Layer 2 of a small transformer language model trained on English Wikipedia (8 layers, counted from 0, width 128).
A neuron's activation on a vector x is SiLU(gate . x) times (in . x), where the dot is the dot product.

Input weights of the MLP neurons that the questions are about. A number n stands for n times 0.0041.
n16 gate: 33 24 -12 33 -46 -33 15 4 -3 -9 23 7 9 0 20 1 10 -12 -2 -23 18 -17 8 49 -12 -23 19 3 -49 5 11 -37 -11 19 0 -35 39 24 -53 24 40 -15 11 37 -6 53 -40 25 4 -9 38 -30 22 -2 1 20 -14 1 -10 2 -50 -2 -15 7 11 24 12 12 -52 -16 9 -38 0 32 -9 29 12 61 -13 6 -29 16 -7 27 43 8 -42 -28 12 -82 -11 -29 18 3 30 49 -5 -21 -47 27 60 3 7 2 1 -29 5 10 15 42 10 39 12 3 39 15 -9 -32 16 0 -32 -47 95 6 36 -45 15 5
n30 gate: -30 -9 17 51 13 20 42 31 8 -22 2 5 12 51 23 -38 45 -7 -4 16 18 -3 -21 20 80 -20 -15 13 -4 -30 -21 -1 16 7 -7 -16 -9 0 31 0 -23 -4 -60 -38 -19 -12 -9 -36 -8 9 -26 -14 -18 -39 -21 42 -23 18 -37 -15 13 -3 -5 47 47 -1 20 -36 -33 25 -26 27 -10 -31 8 11 -10 -2 10 9 39 38 1 18 12 1 12 -31 5 -8 -58 0 -24 -12 9 32 -5 33 -49 -1 -30 -19 9 37 23 3 14 24 -2 40 30 24 -50 -35 -21 -62 24 32 31 -12 -15 36 -21 -3 7 -50 41 11
n49 gate: -12 29 -10 41 0 -5 30 29 17 33 57 -20 38 37 38 -38 -1 1 -22 -3 -11 13 21 13 -54 -24 33 26 6 -14 -5 -45 -22 7 -10 4 -10 40 -2 14 -6 19 2 40 -7 -14 37 58 45 23 8 19 -5 -22 60 -16 26 -3 -10 -45 -46 5 12 -29 -14 1 -20 -32 -1 -8 -20 -39 -41 15 -8 13 14 -9 -9 -2 -10 -32 11 9 -28 55 -10 14 13 -15 23 -43 26 -22 34 -38 5 -5 27 45 26 -34 -7 14 33 -14 23 39 12 -12 -14 30 2 -4 -25 37 37 2 3 -47 25 -18 -32 5 -2 -2 48 -13
n72 gate: 1 51 10 18 -11 7 -8 -14 17 -43 -20 12 43 -64 14 -5 -30 10 18 -15 26 9 52 -32 15 -41 14 -13 -8 29 6 -1 -6 -13 26 -50 92 20 2 10 -16 -17 -3 -11 -26 -24 2 2 -11 -5 -28 27 -2 41 -22 8 24 -18 -17 19 2 21 -12 21 15 -12 -9 20 -34 4 8 21 -24 -37 36 -42 15 21 -17 74 -2 9 31 36 -22 36 21 -10 -4 -14 55 -35 32 3 27 -31 34 -4 24 23 1 -43 39 -6 9 -41 2 -2 -40 -2 -17 30 -40 21 14 11 36 22 -38 -54 20 -34 14 -21 31 -21 47 8
n75 gate: 16 -3 -10 -36 -1 15 -8 -7 -37 4 8 19 13 20 -21 26 20 -39 23 -7 -15 -10 40 25 21 -20 -1 -35 20 33 35 -8 29 21 41 11 12 31 -37 -23 49 -14 42 0 33 -9 30 -18 -9 6 -4 -7 40 -23 -7 2 -10 11 16 18 -38 30 12 -1 -25 43 10 -2 -23 -13 -9 -15 7 -9 -10 36 -6 15 -34 3 -6 7 28 -56 22 -14 1 -22 9 -9 -16 70 24 -18 16 1 26 -63 24 -9 -21 -19 9 4 5 1 -20 28 -7 7 -19 10 7 23 24 -13 22 65 -6 45 17 32 -4 -8 -48 29 -22 -5
n129 gate: -1 -62 -28 21 18 -34 -45 9 -27 8 -55 11 -14 -10 -13 33 36 19 -25 31 -22 19 -40 -5 -29 0 6 -18 -12 -46 17 1 -26 13 -3 -52 13 -20 -18 -68 -9 82 36 23 -5 -3 31 7 -20 22 24 19 22 -13 -2 62 4 30 2 -16 -9 30 -8 0 18 -5 -5 -4 24 -1 27 33 -17 -20 25 -8 16 46 51 -8 -41 2 42 26 -41 23 -12 -22 39 -25 -15 -16 10 -41 -37 15 20 8 35 31 -17 15 -8 9 2 2 -35 7 18 -22 -33 -56 -29 22 -24 12 -5 -19 23 -27 -46 23 -22 -18 -1 -8 23 -34
n155 gate: -8 38 36 -31 11 9 -35 -8 26 -37 -25 57 15 -2 -37 -4 27 18 -18 29 40 -15 1 14 1 17 31 4 10 -7 2 19 18 -14 -10 -8 29 8 18 -10 -42 6 -17 26 -43 8 -16 0 -55 10 -10 -15 31 -23 7 -11 -47 2 -26 -14 -11 19 2 13 13 18 5 7 18 -28 24 30 20 -31 -5 18 51 9 -15 -18 -3 62 22 17 13 -7 39 -42 15 -3 33 -12 40 -31 2 -30 17 -33 12 3 -27 23 7 -34 4 -43 -24 6 -54 6 26 1 14 71 14 -1 43 67 -20 16 18 21 25 49 50 3 33 -20
n189 gate: 9 28 17 29 -27 -38 12 -16 -9 35 -4 -42 -43 14 -11 -25 -48 4 9 16 -14 -15 -7 13 -26 -1 17 -10 17 -6 13 -1 -2 23 -9 3 15 -17 -29 -10 23 6 25 19 -2 12 -1 -4 26 -27 23 -2 10 -23 -42 4 24 4 1 -6 17 13 34 13 -35 -13 1 -5 14 3 0 -16 -25 12 25 -32 3 53 13 -42 -6 -38 12 20 2 -21 1 64 26 28 -44 -12 -26 -6 -3 19 43 14 -6 -5 -13 -12 61 -23 -10 60 23 20 31 -6 -40 -2 -22 -21 -19 -6 2 -14 4 -17 -2 -25 52 -46 -44 24 13 -21
n295 gate: 17 -33 10 -14 -9 57 -25 -40 -26 -3 -28 -29 33 28 -35 -18 -23 -7 -9 3 18 -32 -28 -12 18 7 58 -4 -52 21 -9 -1 -12 6 21 10 -13 -22 16 -1 14 -16 -3 -38 -29 -13 19 50 -8 -32 17 2 -16 23 40 -1 12 4 -30 13 -6 25 9 -35 -1 4 -29 -11 22 7 -29 -9 24 -15 -25 16 -18 2 -18 21 -9 18 3 9 28 10 -10 13 -35 -17 13 6 27 21 -8 3 -7 -41 -2 -17 -28 -45 20 -28 17 -21 -9 -7 -6 -4 -21 36 -33 19 28 -14 8 3 14 -10 -20 -19 6 -10 30 -34 -56 21
n16 in: -44 -7 -64 24 -14 3 30 10 -34 -29 -13 33 12 6 -15 7 23 5 -61 -11 -18 24 -24 -24 37 -15 36 -24 -20 -53 0 -18 5 15 -42 -7 40 -13 -19 -6 -23 -12 13 13 -18 -33 51 3 -33 15 7 12 -8 -1 36 35 -7 -2 40 -20 2 14 -21 -6 53 9 3 -36 7 50 -19 -27 25 -5 2 -32 41 38 9 7 -3 65 19 80 38 23 35 34 36 -19 -12 -9 -11 -20 -19 -7 -22 -8 3 -24 4 41 34 3 2 56 29 -28 2 -36 19 -13 -11 -2 -5 -2 22 9 19 -22 6 -34 15 -21 -33 39 -14 13
n30 in: 22 44 6 1 -22 13 -8 8 -18 -17 -38 -31 -36 18 -13 -21 17 -19 -41 -1 -7 32 -5 9 5 8 -9 -7 -1 27 4 -18 35 39 -1 -43 5 -2 10 -24 16 -4 -30 -30 -23 -8 16 65 26 -14 -23 1 -2 -18 -32 -30 1 -24 47 -25 -6 39 48 -7 -6 37 -19 -28 2 7 28 -1 46 24 2 26 21 45 13 28 52 45 -35 25 22 4 29 -10 -8 -34 31 37 5 -32 3 13 4 15 6 47 -16 17 -6 14 -1 9 9 -20 -4 32 -24 19 -4 19 24 -6 11 22 -44 -43 37 -50 9 -18 -27 11 -4 -2
n49 in: -14 9 -18 -22 32 -27 14 -79 -4 9 -15 5 49 -7 -35 42 -15 -15 -3 7 -65 12 48 -45 15 34 -9 -8 1 8 24 -16 -5 -32 -10 26 41 -6 38 7 7 1 35 36 3 19 4 -19 32 -24 -3 25 44 -31 2 12 -48 8 -1 27 -3 33 -16 3 25 -27 -14 -16 40 8 -14 -4 -8 18 -19 -8 7 27 53 28 -41 -6 -19 35 -5 -41 6 2 13 -38 7 28 21 -26 -7 -25 8 7 5 -6 10 13 -27 18 -12 -23 16 -59 -29 -2 -37 25 19 11 16 -11 39 18 4 -1 69 -17 -11 -20 25 -17 -39 33
n72 in: -19 -10 -9 49 2 -19 -6 -8 15 -33 1 17 0 -31 2 -8 45 39 45 -33 9 37 36 -9 -1 -15 -7 9 -11 30 -6 -18 35 1 -19 -31 -7 -3 36 -12 10 21 -27 37 -9 -7 1 8 4 24 14 -16 25 -9 -44 -1 -40 -52 22 28 -2 17 1 4 -3 -14 2 -21 -12 4 -47 9 -10 4 18 -27 -21 -22 60 -19 11 64 5 28 5 0 20 -24 18 -64 15 -27 23 27 4 -13 -24 48 -33 28 -20 29 -15 17 -31 20 -7 -11 -11 31 28 40 11 1 -28 -18 7 34 0 -30 16 -10 -19 21 2 54 44 26
n75 in: -8 -64 -4 0 -85 -7 24 -22 -17 -23 -6 28 14 0 33 -24 -24 1 -19 -39 -12 -26 -7 19 -14 21 29 24 -4 -2 -35 -11 7 11 -7 -26 -17 -11 -5 23 -24 36 2 7 10 3 1 -19 -24 7 31 -22 16 10 -4 17 -34 -12 21 -67 -14 -5 -28 6 1 -32 -20 4 7 16 -38 9 -52 -14 24 -17 -26 23 41 15 29 62 -21 24 -23 1 -22 -6 33 -12 -31 -4 -2 50 -13 -19 4 -39 -18 25 25 -14 -21 -28 2 32 6 -31 12 8 -22 -7 10 11 -31 -11 13 -16 31 12 -16 -41 -20 -2 25 -6 31 9
n129 in: -26 -28 52 -7 43 7 0 20 6 2 -2 43 11 -13 -6 -7 0 -21 0 38 -39 28 36 58 -33 31 21 20 -33 10 -26 -1 17 -9 29 -41 -8 2 -18 -11 14 4 30 34 -93 -12 2 -4 -7 60 -15 -3 2 -48 -2 36 -6 -1 -3 10 11 -2 6 24 -49 12 -15 -8 -2 -30 -9 -9 19 -15 56 45 -10 32 -13 -11 -5 41 47 2 -32 22 -27 -1 -14 -29 0 -10 -9 -25 -57 1 2 -38 -12 11 9 2 -23 -22 -9 -26 -3 -26 7 2 4 4 0 36 -29 -2 22 -8 14 -38 -34 -30 -30 -18 17 27 -16 -30
n155 in: -7 5 -4 17 23 2 18 -8 -14 33 14 14 23 -22 14 35 31 -13 -18 52 -21 -12 -28 21 -6 3 -2 44 -27 -4 2 20 17 20 -22 37 1 -47 -7 -11 17 0 -41 -51 -10 -17 25 13 68 -14 4 -3 27 -12 35 4 12 -21 -2 -18 -40 6 18 -7 12 -8 -51 40 -13 -1 25 -40 28 -17 5 -14 9 -11 14 2 -27 -35 -19 29 -18 31 -23 14 41 -26 19 -2 33 33 47 16 -8 77 27 -20 -32 1 10 8 -22 11 6 -9 -4 -22 18 -5 4 -10 -33 8 -1 -4 19 3 -25 1 2 15 -3 45 31 -49
n189 in: 14 -18 34 31 59 20 -27 33 -26 -19 -21 24 8 -14 3 -25 -23 30 29 -4 -49 -19 12 18 -32 11 -6 -9 16 -67 -15 23 16 -36 4 -14 -1 -6 -3 36 -4 0 9 0 -44 25 -13 -23 -5 27 -27 -21 8 15 -37 31 7 -12 6 59 6 18 42 38 14 5 10 13 22 -12 46 22 -4 13 -1 -36 -5 8 -13 15 -32 13 0 -3 10 19 2 22 7 -5 -21 20 32 30 26 0 26 65 4 -21 -2 9 -15 12 22 13 -20 5 -25 16 7 -43 11 -33 -14 14 11 -10 15 -24 -40 11 -41 -7 2 -10 -14 -26
n295 in: 6 8 9 -32 -1 50 -13 8 4 -35 -11 -27 -6 -3 -34 5 -20 11 -19 3 -33 -20 -7 -53 -16 20 22 33 10 4 -26 36 -3 -34 36 -20 20 -3 0 45 -22 9 29 -15 -18 -21 26 -10 16 -1 -24 13 -15 17 1 -28 -19 16 25 27 -34 37 44 17 -7 -17 -17 -16 34 -5 -8 -4 23 17 34 2 27 22 34 16 -10 8 7 12 1 16 22 22 10 -3 10 6 3 37 20 -26 -12 -25 -19 -15 -3 -16 5 -14 27 27 -41 -12 -20 2 -32 12 4 39 18 -52 -23 -2 -16 21 -35 5 -4 21 -3 0 -45 30

Each question shows a token from some text and the vector x that enters the MLP there. A number n stands for n times 0.022.

" James": 0 12 22 10 -6 -14 10 16 34 -4 28 -12 26 0 -2 4 -12 3 -1 30 1 -4 -5 11 -10 -13 -5 6 47 -4 12 26 -4 0 -12 -5 7 -15 22 -31 4 3 21 15 19 -6 -22 -12 1 -9 12 0 4 14 -27 -18 4 8 -16 3 -10 15 13 41 1 -6 4 4 6 4 -26 -3 -6 8 10 -24 -13 4 -19 -10 -10 -9 5 10 -11 -23 1 -7 -17 16 6 -1 11 8 -12 -36 16 -18 0 -3 -13 -5 -15 18 2 15 -3 8 -9 9 18 34 4 6 0 5 -1 34 11 -8 -5 -18 12 29 -4 18 13 -6
The two highest activations, in order: n72, n16

"ver": -35 -4 13 -30 4 15 10 -9 19 -7 11 -23 -26 10 9 13 -2 -13 36 -42 26 5 21 -12 5 1 -22 5 26 -4 13 1 9 3 -8 10 26 -9 -11 -19 49 -19 -21 11 14 -28 16 -31 -6 30 33 -19 19 11 20 34 1 2 2 -13 0 -12 18 7 8 11 18 9 21 -2 -17 7 11 -14 -11 -2 11 -17 21 9 -21 -16 -8 18 -20 26 8 -21 12 23 3 -8 12 7 -8 1 -6 -30 -9 -4 -12 -10 -22 -2 -23 -41 -30 -5 -23 -4 9 -22 1 13 -16 -14 -33 10 28 19 12 30 27 36 2 -25 -19 15
The two highest activations, in order: n189, n16

"th": -11 -32 22 3 6 -17 27 -24 20 -33 -30 -16 -12 15 35 -28 9 5 3 5 -5 2 -6 12 2 20 -6 5 19 17 21 7 -11 3 -28 -11 -37 25 14 25 25 -8 14 31 -5 15 13 -9 -2 25 -22 7 -12 14 29 -6 -1 32 16 9 -23 -10 -18 -13 3 7 13 -7 -7 -22 32 -4 9 -15 26 31 -12 -40 -17 -7 -13 20 -7 18 -10 1 -6 -1 13 -23 12 -17 -21 -7 -20 2 1 13 27 -18 -7 31 1 16 15 -22 20 16 0 -2 -27 -29 24 -5 -19 11 -9 8 -15 20 17 -24 17 2 -35 13 -26 -6
The two highest activations, in order: n295, n72

" by": -12 11 11 11 29 -11 -16 0 13 17 9 -8 -6 4 -9 5 5 0 8 8 -8 -26 -10 -9 -31 13 -10 -3 35 -2 -13 17 -17 -9 8 21 -10 25 -17 36 -36 -3 -21 14 8 23 -26 16 40 -13 19 -6 -20 -12 3 12 -8 -21 13 -13 -23 17 21 20 12 -14 6 0 17 -8 6 -24 -22 -3 2 -33 -3 -4 -61 3 1 -7 13 5 -2 -6 -11 -18 19 3 -2 0 -4 15 24 -45 -3 11 31 -5 -6 -23 1 1 16 -12 -10 -6 3 7 -5 12 40 24 1 11 -5 -2 -5 16 18 -10 4 36 -22 -7 37 -14
The neuron with the highest activation: n155

" that": 0 -4 20 -31 12 22 29 -7 33 -2 -10 -20 -22 -8 12 -7 -34 21 9 -31 20 -7 17 -5 18 -8 -51 -21 22 -5 8 4 -10 -6 -10 22 -11 25 -16 2 -1 20 15 -28 4 -22 -12 -11 27 0 9 -13 16 -2 9 1 4 -7 -4 -7 15 -1 -2 14 1 3 -2 -7 -15 -6 -48 3 -43 19 11 -27 4 12 17 -9 -12 9 16 -6 -14 -13 15 15 18 6 13 -11 11 -8 20 0 3 -2 16 -27 29 22 -9 26 20 -21 -8 -10 10 2 2 23 27 11 -14 15 18 10 11 17 27 22 20 -45 1 -58 10 7
The neuron with the highest activation: n129

" at": -5 -1 2 1 4 -7 -15 9 29 -16 -8 -36 -3 -19 16 -10 12 4 -10 21 -34 -23 8 -10 6 2 23 -5 19 5 -6 7 -11 -8 17 16 -15 11 24 -5 11 33 4 17 -11 -5 5 19 -7 7 22 -17 -53 -27 -29 24 4 -19 13 1 -26 38 7 3 4 -19 18 20 -7 10 -38 -20 1 8 15 22 7 -22 -27 8 -16 -12 5 4 1 14 13 4 8 8 27 -40 7 2 25 -2 13 -31 14 19 -1 17 -23 29 -1 -20 22 -12 26 -11 7 -22 -11 27 26 1 14 15 -16 10 36 4 -1 -9 36 3 30 9
Which neuron fires most, and how strongly? n49, at about 0.22

"ong": -1 20 11 -7 3 -25 16 7 4 -17 25 -4 -8 -3 -19 -29 -55 -6 -29 -23 11 -1 12 2 -26 4 -16 19 33 7 7 8 -13 -8 -1 -10 -27 -27 -5 -21 -2 -18 27 10 -21 7 18 -5 1 30 1 -6 20 11 -14 38 -2 17 26 -18 7 12 -4 8 1 3 -12 -4 24 -64 1 -23 8 9 8 11 -39 19 44 9 -5 13 -16 27 -17 19 -37 4 13 2 3 10 15 47 -2 10 -7 15 1 4 -7 -17 -5 21 7 -5 13 -19 -14 -12 5 -23 -42 -27 -35 5 6 12 8 -7 5 -8 -9 -39 -13 -1 4 -21
The neuron with the highest activation: n189

"g": -25 12 15 -24 7 -1 -19 0 -13 11 8 -7 30 21 17 -8 -26 -23 -26 12 21 -7 -1 10 6 15 13 4 36 22 13 -6 5 0 -5 -31 -22 -30 21 2 32 -6 -1 18 13 17 12 -10 9 1 -3 5 -33 9 22 -3 -1 -6 -15 -18 -13 -10 5 -25 -8 15 -15 -6 -14 -28 53 15 13 -15 9 7 -3 -8 -2 -23 -13 4 -6 5 -3 19 8 -45 -21 -6 31 -12 -6 45 0 4 7 -2 14 -21 0 -7 -21 2 -9 10 -12 -30 -13 13 -6 -12 13 17 -30 10 -7 38 24 0 15 -2 -17 -24 -4 -1 3 41
The neuron with the highest activation: n16

"s": -2 -2 19 9 2 28 3 -11 11 -21 -20 6 8 11 32 -5 13 -45 20 9 0 0 12 5 5 -1 -10 3 44 -7 14 1 1 9 2 -21 -9 12 30 14 -2 -23 3 -7 -23 8 7 -1 -6 26 0 -4 0 7 -1 2 2 -4 9 -15 6 -3 -18 -29 15 -9 10 -10 -5 26 -6 3 -19 9 -6 13 -1 -3 -19 -5 4 -1 -8 10 -3 -7 15 -18 15 -26 -12 13 -10 0 -18 16 -2 7 16 0 -1 -4 -28 14 -7 11 -15 -10 22 -15 -10 11 3 12 -20 1 -22 -11 -10 10 -15 -8 12 13 32 -11 -27 -32
The neuron with the highest activation: n30

"ary": -19 -3 21 -10 -17 -3 12 6 23 6 16 -22 6 -20 -27 22 -19 -9 1 -21 -11 -1 -13 -16 15 -35 -26 14 31 7 -34 19 -8 2 -1 21 -11 6 3 7 4 9 -22 -11 -2 -30 0 -6 15 30 15 -4 -9 32 -10 -17 -7 -15 5 23 4 8 10 -7 0 3 6 -23 18 -13 27 -11 20 11 32 3 -31 -1 -9 8 7 -43 -20 -1 -14 0 -12 10 21 4 -45 8 15 -4 -20 -22 -6 -5 8 -6 27 7 16 1 1 8 3 11 -30 -16 -17 8 -12 2 -25 -1 -11 -1 32 6 -5 21 -4 26 -14 14 -9 -8
The neuron with the highest activation: n16

" con": 12 9 3 -22 -11 -10 16 3 23 -32 10 -16 16 25 4 0 24 -25 1 -14 -9 -5 7 -3 39 4 31 2 39 -30 -17 -13 7 2 -4 22 19 11 -2 10 12 -3 2 -3 5 -11 -5 2 9 -39 -29 -45 14 -18 -29 -24 -4 -17 30 -1 -11 -13 2 23 4 1 2 13 18 4 -18 -41 -4 -11 16 26 4 -28 20 9 -28 9 -9 -6 4 6 27 -9 7 -20 1 21 18 1 26 16 22 38 -1 -5 11 -31 2 -14 -14 -5 -2 -12 3 -2 -4 -13 -7 1 5 -11 19 -2 -19 15 17 10 5 22 -7 -12 13 5
The three highest activations, in order: n129, n30, n155